Layer 20 of a small transformer language model trained on English Wikipedia (23 layers, counted from 0, width 96).
A neuron's activation on a vector x is squared ReLU(weights . x), where the dot is the dot product.
The model reads these tokens: "et" "ac" "rit" "ic" "." "com" " to" " d" "ate" "." " Country" " W" "eek" "ly" " called" " the" " album" " \"" "a" " w" "ond" "er" "ful" " and"

The vector x that enters this layer's MLP at each token. A number n stands for n times 0.058.
0 "et": 0 1 7 -12 -9 3 -9 -10 -1 -7 -28 -2 -26 10 18 31 -5 -8 -17 26 -25 -18 -14 21 -9 9 10 -5 9 0 -1 -21 -1 -1 -28 -16 1 5 9 -9 -42 22 -10 18 -14 -6 -6 7 1 -1 1 -7 -20 -55 9 -2 20 2 23 10 8 3 -7 5 84 6 7 -11 4 15 -14 -7 -11 -10 -11 -5 4 -18 -1 -9 10 -17 16 -1 43 -2 6 -23 -2 5 12 -7 17 -1 -23 13
1 "ac": 23 14 3 -13 -20 0 -1 3 -11 -1 -3 13 -9 -5 37 14 -1 -9 -15 11 3 -24 0 19 -12 20 -8 1 17 8 1 -21 -16 15 -22 -13 14 -13 14 -12 -23 12 -5 16 -5 12 -13 0 -9 -8 9 -1 -30 -16 24 14 21 -8 5 12 -4 3 -26 -5 87 -15 9 -29 -1 28 -21 14 -15 -26 -16 -12 -15 -27 -23 -1 20 -7 8 2 24 -15 10 -32 -5 13 -1 0 10 7 -5 2
2 "rit": 7 -24 11 8 -4 30 23 18 13 3 -15 -3 2 3 18 4 -3 11 -48 18 -16 -20 1 5 -11 14 -8 5 8 5 4 -32 -16 12 -14 -39 2 13 -10 -22 -30 11 -31 7 1 -6 -8 5 12 3 -3 -10 -4 -42 11 -7 30 14 8 25 -35 5 12 4 55 -10 -6 -30 8 6 -19 20 -7 2 2 4 9 -2 -8 -18 18 4 14 9 35 -21 4 -26 -9 19 0 -4 7 -18 -15 9
3 "ic": 11 -10 13 4 -3 -1 12 -10 -23 -5 -31 25 -6 16 35 9 11 -15 -20 12 -2 -7 3 5 -20 7 10 -7 -1 -3 7 -22 8 29 -23 -21 9 -8 15 -23 -56 -8 -19 5 -9 8 -35 3 2 8 -4 24 -43 -20 12 11 16 18 -11 25 -10 25 -22 -12 55 -3 -7 -28 -10 12 -12 7 -29 -6 -7 -5 -11 -13 -13 -28 6 -5 16 19 11 3 4 -17 3 -4 9 12 12 4 14 7
4 ".": 2 -10 22 -19 -15 20 -4 0 -28 -20 -18 10 -3 3 16 16 -17 3 17 24 -26 8 3 2 -28 5 19 8 26 6 -23 -48 11 26 -20 -10 -18 0 4 -20 -47 22 -8 -4 2 5 -4 -6 8 38 -19 5 -2 -23 2 12 20 15 30 -16 -24 5 2 3 19 8 -3 -11 -10 -42 0 17 -1 4 -7 -19 -14 7 -12 9 0 -13 -4 -16 -7 33 7 7 -19 9 -6 4 43 -12 -3 21
5 "com": 28 -1 15 9 11 31 4 15 -2 16 -30 26 4 -20 14 25 -30 9 9 16 -13 14 6 27 -24 7 4 -6 12 1 -9 -33 10 37 -11 -19 -19 -12 -11 -6 -48 11 -8 -13 -10 -10 -22 6 8 32 -3 14 -11 8 -13 10 21 13 0 19 -18 25 -9 16 62 19 -10 3 16 -18 -22 5 -14 -10 6 -8 5 6 -9 20 14 5 11 -10 -2 7 -6 -23 -25 8 13 -8 0 -7 -2 19
6 " to": 25 1 0 -6 -14 9 0 -15 -26 12 -10 -15 13 9 7 -3 -19 14 -4 -11 8 -1 4 8 -18 -29 6 -16 33 -18 -9 -28 12 27 -36 -26 -8 -2 4 -6 -69 13 -8 21 26 -19 -10 1 -6 3 -21 5 -20 -20 -3 -7 12 18 11 -28 -11 1 19 26 29 24 -21 -11 -25 -17 9 -3 -33 11 -21 -1 3 12 -12 11 7 -1 26 -21 9 5 0 -32 -1 6 0 -1 -17 1 -9 13
7 " d": 35 -16 -10 -10 -21 14 1 16 0 29 -27 12 -3 -9 26 7 22 -19 9 13 -9 -32 -5 9 -13 2 -25 -6 8 -16 -11 -6 16 10 7 -43 -11 -21 11 -4 3 7 9 12 -14 -23 -8 -17 29 17 8 10 -4 -28 11 3 22 33 11 14 20 29 9 39 17 3 -2 -37 -11 -5 -26 -21 -5 7 6 -4 -15 -19 16 17 -1 -5 -9 -17 24 -4 -14 15 -29 -10 7 -3 7 10 -17 38
8 "ate": 20 -6 -4 -14 -19 11 -14 4 -14 -11 -36 5 5 -27 21 10 -22 7 -4 9 -1 -2 10 -5 -8 8 -5 2 7 2 10 1 0 21 15 5 -11 6 6 -17 -68 3 -5 -7 -16 -5 -6 16 24 2 -19 -14 -15 -26 4 25 6 30 6 2 -11 26 -13 -1 31 -10 -4 -14 3 -23 4 5 -7 -35 -6 8 -8 0 -1 37 -12 -10 34 -1 6 -30 -2 0 5 -9 26 -28 -1 -42 -9 40
9 ".": 12 -10 21 -18 -14 16 -3 3 -47 -8 -19 9 -4 -7 4 11 -33 -11 9 12 -18 14 0 9 -33 -11 13 15 18 0 -23 -42 11 24 -17 -18 -24 -4 24 -5 -40 18 -6 4 -4 2 4 -9 26 7 -28 -15 2 -48 -7 21 15 22 27 -6 -13 16 3 -1 22 0 -11 -16 -5 -40 -7 8 -18 6 -6 -18 -15 -10 -8 1 8 9 -11 -15 3 17 14 15 -15 3 -4 -16 33 0 -2 12
10 " Country": 11 6 -4 -5 -16 -4 0 10 -24 -18 -34 25 -11 -21 3 5 -26 -6 4 9 -34 19 1 17 -12 -24 2 -14 -6 5 -11 -20 13 20 -12 -19 -6 -8 2 -26 -66 11 11 -11 -14 -31 -11 17 2 19 -30 -14 -10 -23 1 29 20 21 2 37 8 14 -4 23 45 -6 -6 -39 17 -11 -4 -8 -17 -9 13 -13 -1 -15 -8 6 15 -4 -7 -12 9 -5 -6 -16 -1 6 9 -5 10 -1 -2 17
11 " W": 40 28 14 -12 -1 0 9 18 -9 2 -4 -4 -19 -18 23 20 -11 -3 -2 0 -17 5 -3 25 0 -8 31 -18 12 -21 13 -1 35 4 15 -11 -12 -28 -5 -4 -14 33 -7 22 -7 -22 -18 20 3 18 12 -3 -15 -38 15 3 -5 11 -5 15 -14 17 -2 25 50 -12 24 -28 8 -51 8 -19 0 -9 10 12 -5 -12 20 -15 -1 -4 -1 0 -6 10 19 21 17 10 9 34 16 6 -8 8
12 "eek": -1 -24 -14 -27 -21 -20 -11 32 -8 -14 0 19 -13 -19 24 17 -50 20 5 -5 -32 19 8 22 -17 -34 5 -17 -19 6 11 -19 13 2 -5 5 -12 6 6 -28 -57 10 -5 25 -14 -11 9 10 15 -8 2 -1 -6 -39 -7 -15 27 7 0 13 6 -2 0 24 50 -22 20 -20 2 7 -18 -9 -15 -3 4 -10 -8 -16 7 5 1 -1 18 0 -1 0 11 13 -1 -2 17 9 -2 3 -8 6
13 "ly": -6 -10 16 -8 -28 12 -7 4 -5 -18 -24 11 -11 0 11 20 -36 4 -25 19 -16 10 18 5 -29 -7 -6 -10 1 10 2 -9 5 0 -4 -20 -13 -14 -3 -17 -83 -8 -3 -2 -10 -16 -7 14 8 17 -17 -2 9 -25 6 10 21 4 -4 26 -7 10 15 20 65 3 -1 -17 -9 3 1 10 -29 -12 9 5 3 -16 0 -2 3 7 15 -3 -2 11 12 -20 -1 -7 36 6 13 14 -10 14
14 " called": -6 -25 -7 -1 -25 8 -13 16 -20 -24 -45 -14 5 20 34 5 -4 23 -8 0 -3 -18 15 6 -11 -23 5 4 21 5 3 -12 -2 29 16 8 4 -25 33 -12 -25 -5 -6 -3 -32 11 -10 4 20 20 -17 14 -4 -23 16 -8 -2 40 20 26 -5 11 -11 24 18 26 -10 -19 2 -25 -12 4 -3 33 -18 1 -28 -12 -11 4 20 -18 14 3 0 -3 30 -14 9 -28 4 7 -2 -30 -10 0
15 " the": 3 -9 -14 0 -13 -15 25 26 -22 -1 -37 -18 -17 24 14 -7 1 5 -10 10 -11 -23 8 7 -9 -8 9 10 8 -14 -4 -23 7 14 -6 -39 -16 -32 0 -4 -76 -5 -11 23 -8 -14 -19 -1 -17 -4 3 10 -2 -17 -5 19 8 5 21 30 -9 -1 1 11 23 -14 7 -14 -20 -3 -6 18 -17 11 -9 -7 14 3 -19 -18 45 13 -23 -6 -11 2 2 -12 6 -12 6 29 24 9 15 12
16 " album": -3 0 -11 0 -10 18 2 8 -5 -22 -23 18 -10 -3 16 0 -1 6 -14 12 -13 0 6 14 -26 1 31 1 2 4 25 -11 3 23 12 -27 -5 -16 0 -8 -58 -17 2 12 -27 7 -8 -1 17 7 -25 9 -12 -40 -22 26 9 9 26 37 -25 -5 6 35 38 -5 5 -8 5 -4 -17 8 -3 -3 -16 9 17 14 -21 -14 -6 12 23 1 9 31 2 28 7 0 33 11 11 -21 -11 28
17 " \"": 7 -17 -3 -11 -20 5 21 -2 -15 6 -5 -16 -17 -10 1 29 -43 -1 0 -6 -12 -19 -19 10 -50 -17 23 24 23 -3 -24 -22 10 29 -20 -8 -9 -5 -13 -8 -12 0 -5 16 -8 -7 10 -22 11 5 -6 -1 -26 -26 -8 2 18 12 19 32 -13 -3 -13 23 39 6 -8 -2 16 -19 -11 16 -5 6 -6 15 -12 2 2 -12 24 8 0 -19 15 56 2 34 -19 -8 16 10 12 1 -15 -3
18 "a": 5 -13 -22 -3 6 -38 15 -6 -3 6 -45 -14 -4 -1 -21 -19 2 16 -6 4 -5 3 -1 -18 -11 -3 -16 -12 34 2 -13 -11 21 -3 -22 -13 17 -47 -6 18 -49 4 9 10 -2 -35 5 21 -5 3 -10 0 -31 -21 13 9 -1 17 2 26 -1 15 -6 -14 24 5 -19 -21 -2 9 -6 22 8 -6 -3 6 -32 -2 -25 -11 24 -8 -1 -19 10 13 30 8 11 3 6 30 32 -8 1 30
19 " w": 31 6 6 5 -14 0 31 21 -5 6 -10 -22 -20 -34 17 0 0 -5 4 -6 -21 -33 -6 -12 10 4 -2 1 16 -6 4 -9 24 5 34 -16 -5 13 -12 -6 -9 16 -2 35 8 -30 -14 24 6 8 23 -9 -34 -33 -6 -5 4 7 -3 22 -8 20 8 2 19 -10 18 -21 23 -5 11 8 -2 -15 16 -22 -4 -11 10 -12 5 -7 18 1 24 9 21 31 15 25 4 36 24 28 -17 44
20 "ond": 49 10 -23 -9 -29 -8 22 15 6 0 5 -2 -18 5 13 -1 -3 12 -19 -18 -19 -25 -21 14 9 4 -29 -26 -9 14 -11 -2 0 10 7 -30 -16 12 2 6 -9 -8 -10 9 11 8 1 -10 22 7 25 -18 -23 -50 -8 24 16 13 -6 15 -4 42 -2 22 8 -13 -2 -24 -8 5 -17 -15 -18 -4 2 1 -35 9 -24 19 13 -1 27 16 9 -6 -4 4 1 12 -23 20 25 -9 -21 31
21 "er": 9 -20 -21 -4 -8 -22 -2 6 -7 2 -32 1 -14 -7 -4 -2 3 14 -4 -6 -23 -15 -20 0 -4 6 -6 -4 20 -2 -6 22 -33 19 -6 -4 6 2 3 5 -50 -13 -8 7 -1 -16 0 19 -29 13 15 3 -12 -34 -26 17 -2 7 11 16 -7 24 4 3 44 24 16 -39 3 3 7 3 -11 -21 26 -2 -12 -12 -12 -32 -15 19 56 -2 22 -1 3 5 16 16 3 0 19 19 -13 33
22 "ful": 3 -21 -4 -7 -24 -29 13 0 -5 -8 -21 2 -9 13 9 -15 -3 9 -7 0 -5 -13 -12 -19 -9 -3 -18 -17 -7 7 -14 -1 9 28 7 -9 15 4 0 -2 -94 -11 -17 9 -8 -14 -5 -12 -12 0 22 6 -37 -16 -8 17 6 2 -5 30 -14 19 7 -9 13 10 -9 -23 1 8 -4 -4 -27 -11 31 -19 -19 -21 -12 -17 8 -4 21 -2 15 -4 7 3 20 9 2 29 23 30 0 14
23 " and": 7 -5 -7 -22 -25 -11 27 0 13 4 -24 -6 -12 -1 -25 1 9 11 8 2 -8 -11 5 1 -22 12 -2 -16 15 -22 -5 -22 9 14 -19 -4 -12 -7 -4 10 -68 22 9 24 -12 -8 -6 24 -7 -17 -7 -9 -33 -32 8 10 -9 15 -33 19 -29 -19 -7 3 11 9 -26 -27 -15 16 7 11 0 -10 0 -10 -24 3 -24 -10 25 -13 -3 -16 16 11 5 15 13 15 -15 29 29 -1 -4 35

Each question shows the input weights of one neuron of the MLP. A number n stands for n times 0.012.

n206: -27 -12 31 18 56 45 24 -13 -8 -24 9 -4 -5 2 0 36 1 8 21 -2 -16 -17 5 14 -11 -18 34 -9 33 -23 1 -20 -25 -5 30 7 13 17 3 -29 5 34 1 -2 -30 19 24 35 -22 -48 2 -20 4 -1 13 -22 7 -13 -5 -6 -7 -7 -8 20 1 34 29 24 47 11 21 29 -9 -3 20 -3 8 -4 15 18 29 -8 5 -19 -6 12 52 51 9 13 -3 15 -11 37 21 21
On which three tokens does it fire most, strongest first? 19 " w", 17 " \"", 11 " W"

n367: 1 -30 -21 9 18 27 -7 -9 2 44 11 24 -32 -19 -26 12 -28 9 -5 -18 43 -8 8 -68 9 -36 -3 -32 -27 -30 11 9 -9 13 -33 -44 -6 -4 8 33 40 -29 -30 11 5 -1 43 -28 -26 27 -7 -25 -7 41 -66 -7 29 -9 14 17 14 -25 27 -25 -19 3 10 -20 27 -4 -33 48 -32 -28 -4 -9 -19 1 11 30 17 -52 -13 -6 -9 17 14 6 19 -12 26 18 -26 20 33 20
On which token does it fire most? 17 " \""

n192: -18 3 -13 -36 21 -9 23 -1 -5 28 -5 -1 -39 25 2 -42 7 1 -6 -6 2 11 -22 -33 10 7 38 3 33 8 -28 35 -17 -22 9 -6 -33 -8 -3 -13 -8 -33 17 9 -7 52 8 22 7 -19 32 5 19 -32 -14 30 -26 4 -38 -20 -33 -20 -7 30 -27 26 7 15 34 22 47 -25 -13 33 -39 -6 1 -13 -25 -1 -21 36 -23 3 -6 -13 22 9 -16 38 30 1 0 23 -20 -2
On which three tokens does it fire most, strongest first? 21 "er", 23 " and", 16 " album"

n306: 7 9 -7 25 24 18 -22 -28 -49 19 56 0 2 -4 -18 45 15 1 -3 -32 18 16 13 5 34 10 0 63 3 11 50 -53 -13 29 -39 6 21 -13 1 20 21 7 -3 -45 32 14 -27 6 -7 -47 4 -43 11 40 11 -6 20 -28 -18 30 -6 1 -4 33 -20 -21 1 -7 -19 -18 8 36 -25 14 -33 -1 -47 23 -43 12 -6 -19 -7 3 8 -26 18 -17 1 -39 -13 -11 3 -11 -5 9
On which token does it fire most? 1 "ac"

n257: -7 4 28 21 37 15 -25 15 -11 -11 0 35 5 -16 -60 -42 -1 20 6 36 2 -27 10 -8 -30 -12 -34 -16 -5 5 -13 1 26 21 -16 -23 5 22 -16 45 21 31 -1 1 -19 52 -24 -32 -7 4 -39 -14 -3 65 16 -16 -4 14 -13 1 0 18 18 -25 -6 -32 -15 -38 1 -44 5 4 8 -5 -21 -14 12 33 -1 -34 5 42 -1 -30 9 50 30 39 -17 -4 -1 -34 -3 -17 20 -53
On which three tokens does it fire most, strongest first? 9 ".", 4 ".", 17 " \""

n66: -18 -33 21 -31 3 -7 -5 -46 -3 1 7 -5 17 18 4 8 -8 26 -20 8 12 11 -11 6 -21 -42 -25 -12 11 -6 2 27 -34 1 3 27 14 -34 29 47 20 7 22 5 20 -10 20 -31 1 -26 -3 17 -2 -15 22 -9 30 -3 -17 -19 -10 9 -5 60 -22 38 3 49 -37 20 35 19 -27 -39 -11 -32 -17 -42 -45 29 13 6 8 2 3 32 19 -6 -6 -1 3 21 1 1 34 -32
On which two tokens does it fire most, strongest first? 6 " to", 14 " called"

n238: 46 18 39 -38 6 -11 -2 30 41 -1 -17 -23 20 -9 -27 -18 56 0 -27 -4 24 -12 -22 -24 -7 10 -38 22 -14 0 -29 -15 -35 -16 -44 12 17 17 -37 -12 -7 10 13 3 16 -12 -28 -9 -9 -31 19 15 -1 -2 -9 8 -24 -6 -26 20 25 -2 10 -11 14 12 -25 29 -15 18 -2 2 3 29 5 -20 15 32 37 6 44 -12 3 10 5 10 13 -7 22 -29 -1 15 -31 -39 2 -1
On which three tokens does it fire most, strongest first? 23 " and", 18 "a", 2 "rit"

n291: 12 28 79 -10 7 5 8 -26 -23 5 1 -74 -4 6 22 6 -10 43 10 -28 -49 19 12 27 -19 -21 18 38 -7 14 -72 -11 -37 16 12 -22 12 33 34 28 24 -7 -37 -33 0 53 -22 27 -19 -32 7 -18 -2 -5 -22 19 19 -7 -15 33 16 -5 -44 -26 -33 12 -21 18 -24 -12 24 6 18 -28 10 -39 -16 -12 7 21 -3 -34 -54 31 -41 16 7 24 -15 -5 -10 -16 58 7 -8 -7
On which token does it fire most? 9 "."

n73: -15 -7 26 -18 8 7 15 -24 6 -36 -17 -14 -3 10 4 4 24 13 -10 3 1 -11 -57 26 6 27 1 -1 -37 13 12 -16 23 11 -3 37 -4 45 57 11 2 26 -6 13 -16 8 17 3 -20 27 -12 -7 28 -19 -18 -29 0 -20 2 -23 -30 35 1 1 -7 -7 28 45 -1 25 15 -26 40 -27 33 23 -4 -25 28 -4 -23 22 15 -27 15 3 13 -5 -5 4 -21 20 -10 -19 26 1
On which token does it fire most, and how strongly? 0 "et", at about 4

n176: -2 12 -42 11 -4 18 -4 31 -10 24 1 59 11 -18 9 -13 23 7 31 14 -16 12 18 24 13 31 43 27 18 -18 -28 9 -1 -24 26 41 -25 20 -9 30 -14 37 4 -21 26 3 -5 33 16 10 4 -17 9 -2 7 -22 -17 9 -11 9 50 -2 50 -7 -9 1 -25 -9 -9 3 31 6 20 18 -14 -4 -4 24 -16 14 -11 -28 4 -3 17 1 21 -1 31 0 -25 -25 31 -21 -7 12
On which token does it fire most? 23 " and"

n336: 9 21 -3 20 2 13 48 3 6 -37 9 17 19 -10 -12 -43 21 -9 26 5 -16 34 -9 -5 -31 11 25 -14 2 1 4 -12 -8 20 1 -25 15 12 -15 4 22 16 41 -8 5 47 -7 -40 -37 -13 9 -17 -9 -5 -7 4 2 -33 1 -1 -17 1 32 20 3 9 -22 -6 27 12 18 21 -1 24 -4 -20 18 20 35 -17 -1 34 10 -9 -26 14 -18 -8 6 28 -1 -46 -8 -18 22 3
On which token does it fire most, and how strongly? 16 " album", at about 3

n286: -37 -3 -3 22 -17 -11 -7 14 16 2 -7 34 -12 16 -48 15 20 -21 -51 -7 30 19 10 21 18 -5 32 -15 -16 -4 -13 -22 38 -3 -14 10 21 5 -3 1 -1 -36 19 -10 3 -25 12 12 -5 -16 -15 -1 7 27 -23 35 -18 -69 29 9 31 20 4 58 -8 -5 5 -9 -17 16 19 10 18 -13 -5 12 32 -34 -7 7 -26 -8 -36 -1 -16 -27 -34 43 -53 -10 19 13 -25 15 -1 30
On which two tokens does it fire most, strongest first? 16 " album", 10 " Country"

n113: 16 24 6 17 -9 -23 7 9 6 -2 -17 43 15 -7 -11 -7 10 -4 -1 -19 11 -16 1 -3 -1 39 -10 -13 24 -3 -1 48 29 11 -2 -8 -6 9 -33 -1 5 -21 57 -53 -9 42 -13 16 24 -3 -15 -7 9 20 53 -2 -22 -33 -9 15 53 -17 -9 0 23 25 -30 -21 -32 19 -7 27 -6 28 -17 -12 -48 17 16 37 32 -13 4 4 -25 -20 -3 8 -33 -43 30 -1 27 0 -12 46
On which three tokens does it fire most, strongest first? 7 " d", 18 "a", 8 "ate"

n29: -21 -18 -35 -11 35 3 26 3 -3 11 3 9 -27 -7 15 3 9 27 45 34 13 -27 0 -13 -29 3 2 12 9 13 3 7 27 -3 3 56 6 14 -37 21 -13 19 -52 -22 17 -30 -23 27 4 -29 -12 71 12 36 29 9 -24 6 -20 -22 -2 3 -15 -27 -36 -19 18 -11 2 27 1 25 -18 20 25 21 -5 7 21 -7 -11 -3 -37 -15 12 -27 -23 8 -32 -2 -14 -3 6 -8 -17 34
On which token does it fire most? 23 " and"

n254: -15 -39 17 2 3 -8 -6 3 -18 5 10 -12 12 46 11 -36 -6 -6 36 -8 -9 10 -13 55 -12 -1 -18 -23 16 -20 16 -34 28 3 -5 40 29 3 -30 30 11 16 -5 9 -9 12 -2 14 -13 -31 -33 -7 12 27 35 16 -33 -7 -71 40 22 -21 -11 1 -14 33 0 5 -13 26 -6 11 20 -14 0 -16 9 3 -40 22 25 1 -5 -6 1 31 17 -12 -1 8 45 -16 -34 34 -2 18
On which token does it fire most? 23 " and"

n50: 3 -31 33 22 16 1 25 -19 10 -6 6 18 2 9 -18 29 1 -69 3 -11 -17 30 -8 -34 2 21 -10 -22 -13 -17 -16 36 16 8 -16 19 21 22 -2 18 9 -28 -64 9 -22 25 -5 12 17 -40 -40 -2 6 42 -27 -9 7 23 8 6 32 -19 -19 -12 -14 -23 12 6 -22 -23 16 -11 -9 -40 -26 18 35 23 -5 51 13 -49 11 -44 -6 -45 30 41 -16 -18 12 38 28 -20 -25 17
On which token does it fire most? 8 "ate"

n320: -12 27 3 -27 31 37 -33 12 24 -49 14 -32 3 -14 -39 -23 -4 -41 23 -24 -38 24 -2 -28 9 -5 8 -7 -5 -5 -3 12 9 -30 1 34 53 -51 26 20 -5 19 -7 -71 1 15 -51 0 10 -2 -25 9 -14 -7 22 12 -24 -25 14 19 18 8 22 4 7 11 16 -10 -22 3 40 12 -26 23 -12 -7 -5 -3 18 -2 17 0 -8 46 7 12 4 1 8 -1 -37 -23 0 22 -8 27
On which three tokens does it fire most, strongest first? 10 " Country", 11 " W", 18 "a"

n2: -35 -20 19 24 -9 14 6 -13 -8 8 -24 -33 8 -14 -13 20 -22 -4 -7 12 19 6 25 15 6 15 33 7 -22 10 -6 -27 -19 23 -52 -9 -28 21 -14 -17 21 39 8 -5 0 -5 17 24 -4 -20 -14 -11 20 0 -2 24 8 -2 -32 -34 -15 22 -4 25 -45 -8 -3 -10 -13 8 33 -39 -3 4 4 -2 -1 -35 30 24 -2 10 2 49 -8 -43 3 43 -24 16 -16 25 39 -7 -19 27
On which token does it fire most? 9 "."

n36: -4 6 -3 16 -8 -13 28 -19 -9 14 -8 20 60 -51 -24 9 -2 -23 -1 21 8 -1 4 23 6 -6 -6 -10 -43 -39 -16 17 -28 -63 -16 -1 -7 -26 -6 -44 18 24 -10 1 6 -25 12 4 -28 -4 6 -13 -32 23 -9 54 16 -9 38 7 41 6 18 9 -15 -5 8 19 17 5 29 -39 38 -12 -20 17 30 27 5 -32 -29 2 4 54 -25 -15 -25 -3 6 17 -2 -31 26 -37 -12 21
On which two tokens does it fire most, strongest first? 10 " Country", 8 "ate"

n51: 9 29 -31 19 41 -1 3 -11 -4 4 -8 3 -24 -18 1 1 15 29 -9 37 -28 17 -18 -30 -23 23 -7 -12 28 21 21 19 33 14 12 -24 -8 -7 -47 25 28 -63 -7 -13 -14 21 2 -17 -49 -3 -14 -1 -38 1 7 -77 21 8 11 -22 -6 -16 4 -13 -18 20 -23 19 -7 51 32 11 -20 10 29 -4 -16 35 -15 -40 -20 27 8 -8 -10 -24 28 13 1 61 40 19 53 -3 -8 6
On which three tokens does it fire most, strongest first? 18 "a", 21 "er", 19 " w"

n93: -30 -1 -26 16 10 23 -11 -33 33 10 8 -5 20 17 -41 -16 -1 -27 -1 -2 -12 -24 7 -28 -23 -27 -27 8 -9 -17 4 14 -20 7 -11 4 18 -21 10 12 -19 7 5 41 1 16 19 39 -5 -29 0 -14 -31 46 12 0 25 -46 -26 45 -7 -1 -22 44 -24 11 5 5 -22 -3 0 1 29 -5 8 -14 -22 10 -2 -26 -5 -9 37 -9 25 15 -22 -20 22 -1 7 4 -16 -4 11 -14
On which token does it fire most? 23 " and"

n16: -46 9 12 2 -5 -6 7 7 13 31 11 7 15 15 11 -8 -4 22 42 3 -16 28 13 15 4 -27 -14 -14 41 15 -36 31 -34 3 22 7 -26 0 19 -7 1 22 6 -5 0 24 -17 -31 -21 -7 27 22 5 6 -19 -15 5 -7 15 13 35 9 16 22 1 -26 -29 -5 5 -11 -1 2 -24 -30 27 -23 10 10 -6 25 -3 22 -10 12 -48 -11 -3 -16 -10 -14 38 20 -21 -53 6 -5
On which three tokens does it fire most, strongest first? 5 "com", 12 "eek", 14 " called"

n61: -18 11 18 -22 -25 2 16 -18 12 -17 -2 -7 -8 19 -5 20 -5 23 77 9 -13 -21 32 -12 8 -2 21 -21 3 -3 -20 -9 -9 -23 -17 -16 6 -30 35 -9 -12 13 5 36 -12 39 -2 -8 -16 -46 -23 -18 -4 17 15 -13 -13 24 22 -58 13 -25 3 11 -9 5 -36 -4 -54 -6 -13 43 -5 8 -9 -13 5 29 43 -3 -7 3 7 -21 -36 -23 2 16 9 13 1 11 -21 -1 34 -13
On which token does it fire most? 6 " to"

n164: 19 9 -9 15 9 -3 10 0 -5 13 -24 -3 2 -4 -33 41 40 18 -15 -18 -8 -2 -18 34 36 -7 4 -17 17 -14 25 19 -14 33 -17 -36 12 -4 -34 29 -12 -22 18 -32 5 -10 62 31 -22 -2 -19 6 -4 9 -39 22 -6 1 -54 -11 18 0 2 -4 -27 4 10 -21 6 16 -31 13 36 25 36 -31 2 9 -17 -11 -4 -32 -25 -7 10 3 -14 15 10 -5 -25 -7 -21 2 -13 23
On which token does it fire most, and how strongly? 23 " and", at about 15

n307: -18 20 70 -2 4 21 -14 13 22 19 -9 -21 -3 -18 -27 14 3 38 -17 -21 -22 -16 15 -19 -22 -8 27 -13 -19 -19 27 -3 10 -1 31 -22 30 -22 -6 -9 4 -28 0 -19 -3 22 -15 28 -40 -3 -12 25 5 2 -17 -22 8 -12 15 -20 -57 -7 -16 17 -31 16 16 -19 -32 -28 4 2 29 7 21 9 3 14 12 -16 -29 -6 -6 1 -22 -22 -3 -30 21 -13 -52 -2 2 39 18 20
On which token does it fire most? 11 " W"

n251: 30 -11 25 -1 2 24 -40 -31 7 -26 9 20 15 -12 -27 -12 41 47 7 16 -6 10 10 -17 11 38 -24 -9 -20 3 31 -1 32 24 5 -56 -39 -17 -13 23 11 -22 -3 -21 17 -16 17 -11 7 21 -6 15 9 15 -14 -43 45 2 23 -8 -2 -22 -16 8 -18 -42 14 7 -26 3 7 48 75 4 4 -3 29 30 -18 -11 -51 -17 40 1 0 5 -21 16 43 -3 -6 25 -8 29 -10 -38
On which token does it fire most? 16 " album"

n80: 1 3 9 -8 13 -8 -9 24 3 39 -6 7 11 -26 5 -5 6 16 24 -8 -40 -4 9 -8 0 -2 1 -1 1 -10 16 -12 5 -21 25 -12 -2 18 3 15 -14 8 13 3 8 8 -46 1 -5 19 7 -2 5 -4 -29 -12 1 10 -30 -44 -19 -7 4 -44 -7 15 8 9 -9 -1 33 -36 11 1 10 -3 -24 -4 34 22 -3 -16 -9 -4 1 9 4 2 40 20 11 1 1 21 6 52
On which token does it fire most, and how strongly? 19 " w", at about 31

n249: 1 -4 -11 27 26 3 26 -17 -3 -32 -10 16 54 -8 -25 14 -5 14 -10 2 2 -9 -6 29 19 27 -30 9 -15 14 18 -27 13 1 -8 12 41 17 -4 35 5 -25 -42 13 -7 3 26 9 1 -10 -31 46 7 15 14 -51 -7 26 6 -14 -39 -1 0 9 27 14 25 14 -33 12 5 -31 -18 -4 -16 0 -10 30 6 0 -35 -3 -3 17 1 -18 -13 32 -41 -9 -3 -30 19 -16 -2 12
On which token does it fire most? 2 "rit"

n54: -61 1 13 26 -17 0 -24 -14 4 -3 14 -10 -5 3 25 19 8 -11 -32 -15 -2 10 23 -16 -17 1 25 12 25 1 43 -1 -26 -5 -12 -8 -3 26 8 5 8 19 3 -14 -34 43 6 24 0 30 46 -22 -7 14 -13 -13 -7 -67 -7 -9 24 -10 41 24 24 -36 -27 24 -6 30 7 35 -12 23 -27 6 -16 -23 11 32 -14 -16 -43 -12 33 10 -9 -1 -24 -39 46 26 -13 -13 34 -13
On which three tokens does it fire most, strongest first? 13 "ly", 0 "et", 1 "ac"

n128: 12 37 18 20 5 5 5 29 -27 16 2 26 -5 13 -7 25 -2 6 -31 30 -3 0 -5 21 46 -31 6 50 -26 16 -4 -56 -34 7 -18 4 8 -4 -6 30 4 -36 -11 -42 -26 19 -23 19 15 -29 -7 3 34 33 -8 -38 6 36 -9 11 16 -14 2 16 -32 -9 -20 1 -2 0 -17 14 3 -4 -1 30 1 18 -44 23 11 -15 -7 3 17 6 -55 -38 -31 32 34 -13 14 0 14 3
On which token does it fire most? 5 "com"

n31: 14 4 -3 37 2 13 -20 -9 -3 32 -7 21 -19 6 33 27 -12 15 -9 14 9 17 -17 16 -19 -23 16 -8 -38 -29 -19 -8 -13 10 -18 30 37 -29 45 14 -12 -16 -38 -27 -21 -7 13 -8 34 -28 17 -33 19 54 -5 25 -27 -47 -32 8 -28 -4 -21 -9 -7 19 6 6 12 4 -14 -20 12 18 -16 -13 -13 28 -10 -6 -15 -21 -6 16 6 27 -5 36 8 -26 13 9 -20 -5 -13 0
On which token does it fire most? 5 "com"

n7: 2 -32 22 13 -32 14 9 3 44 3 2 -26 -3 17 1 -7 -24 0 3 -1 21 30 -3 -36 15 3 12 52 10 31 -7 -17 9 23 12 -15 -24 11 11 25 34 -25 14 -58 13 31 14 -13 18 -24 -28 -10 -13 38 -9 17 -8 -32 -18 -4 4 -21 -2 18 19 24 76 26 12 -1 1 -12 5 40 -16 37 4 -19 -30 -38 22 15 33 -14 22 -16 -22 -19 -1 6 -36 14 5 -25 9 4
On which three tokens does it fire most, strongest first? 17 " \"", 2 "rit", 14 " called"

n56: 17 -49 5 -3 17 -3 0 -5 -17 -15 64 6 10 6 -37 26 25 -31 12 26 21 7 18 -9 59 31 -6 -22 13 -12 14 6 -60 10 43 -2 -3 -13 -5 36 -2 -4 27 -62 -31 49 -9 -14 7 -2 17 -7 0 -21 22 -5 5 -18 -4 3 -12 -8 10 8 -27 -46 -1 -4 -12 -15 -6 13 -1 13 2 -9 17 -3 -1 -45 1 -34 27 -35 46 30 -9 13 -26 -19 -17 17 -7 7 -7 28
On which token does it fire most? 7 " d"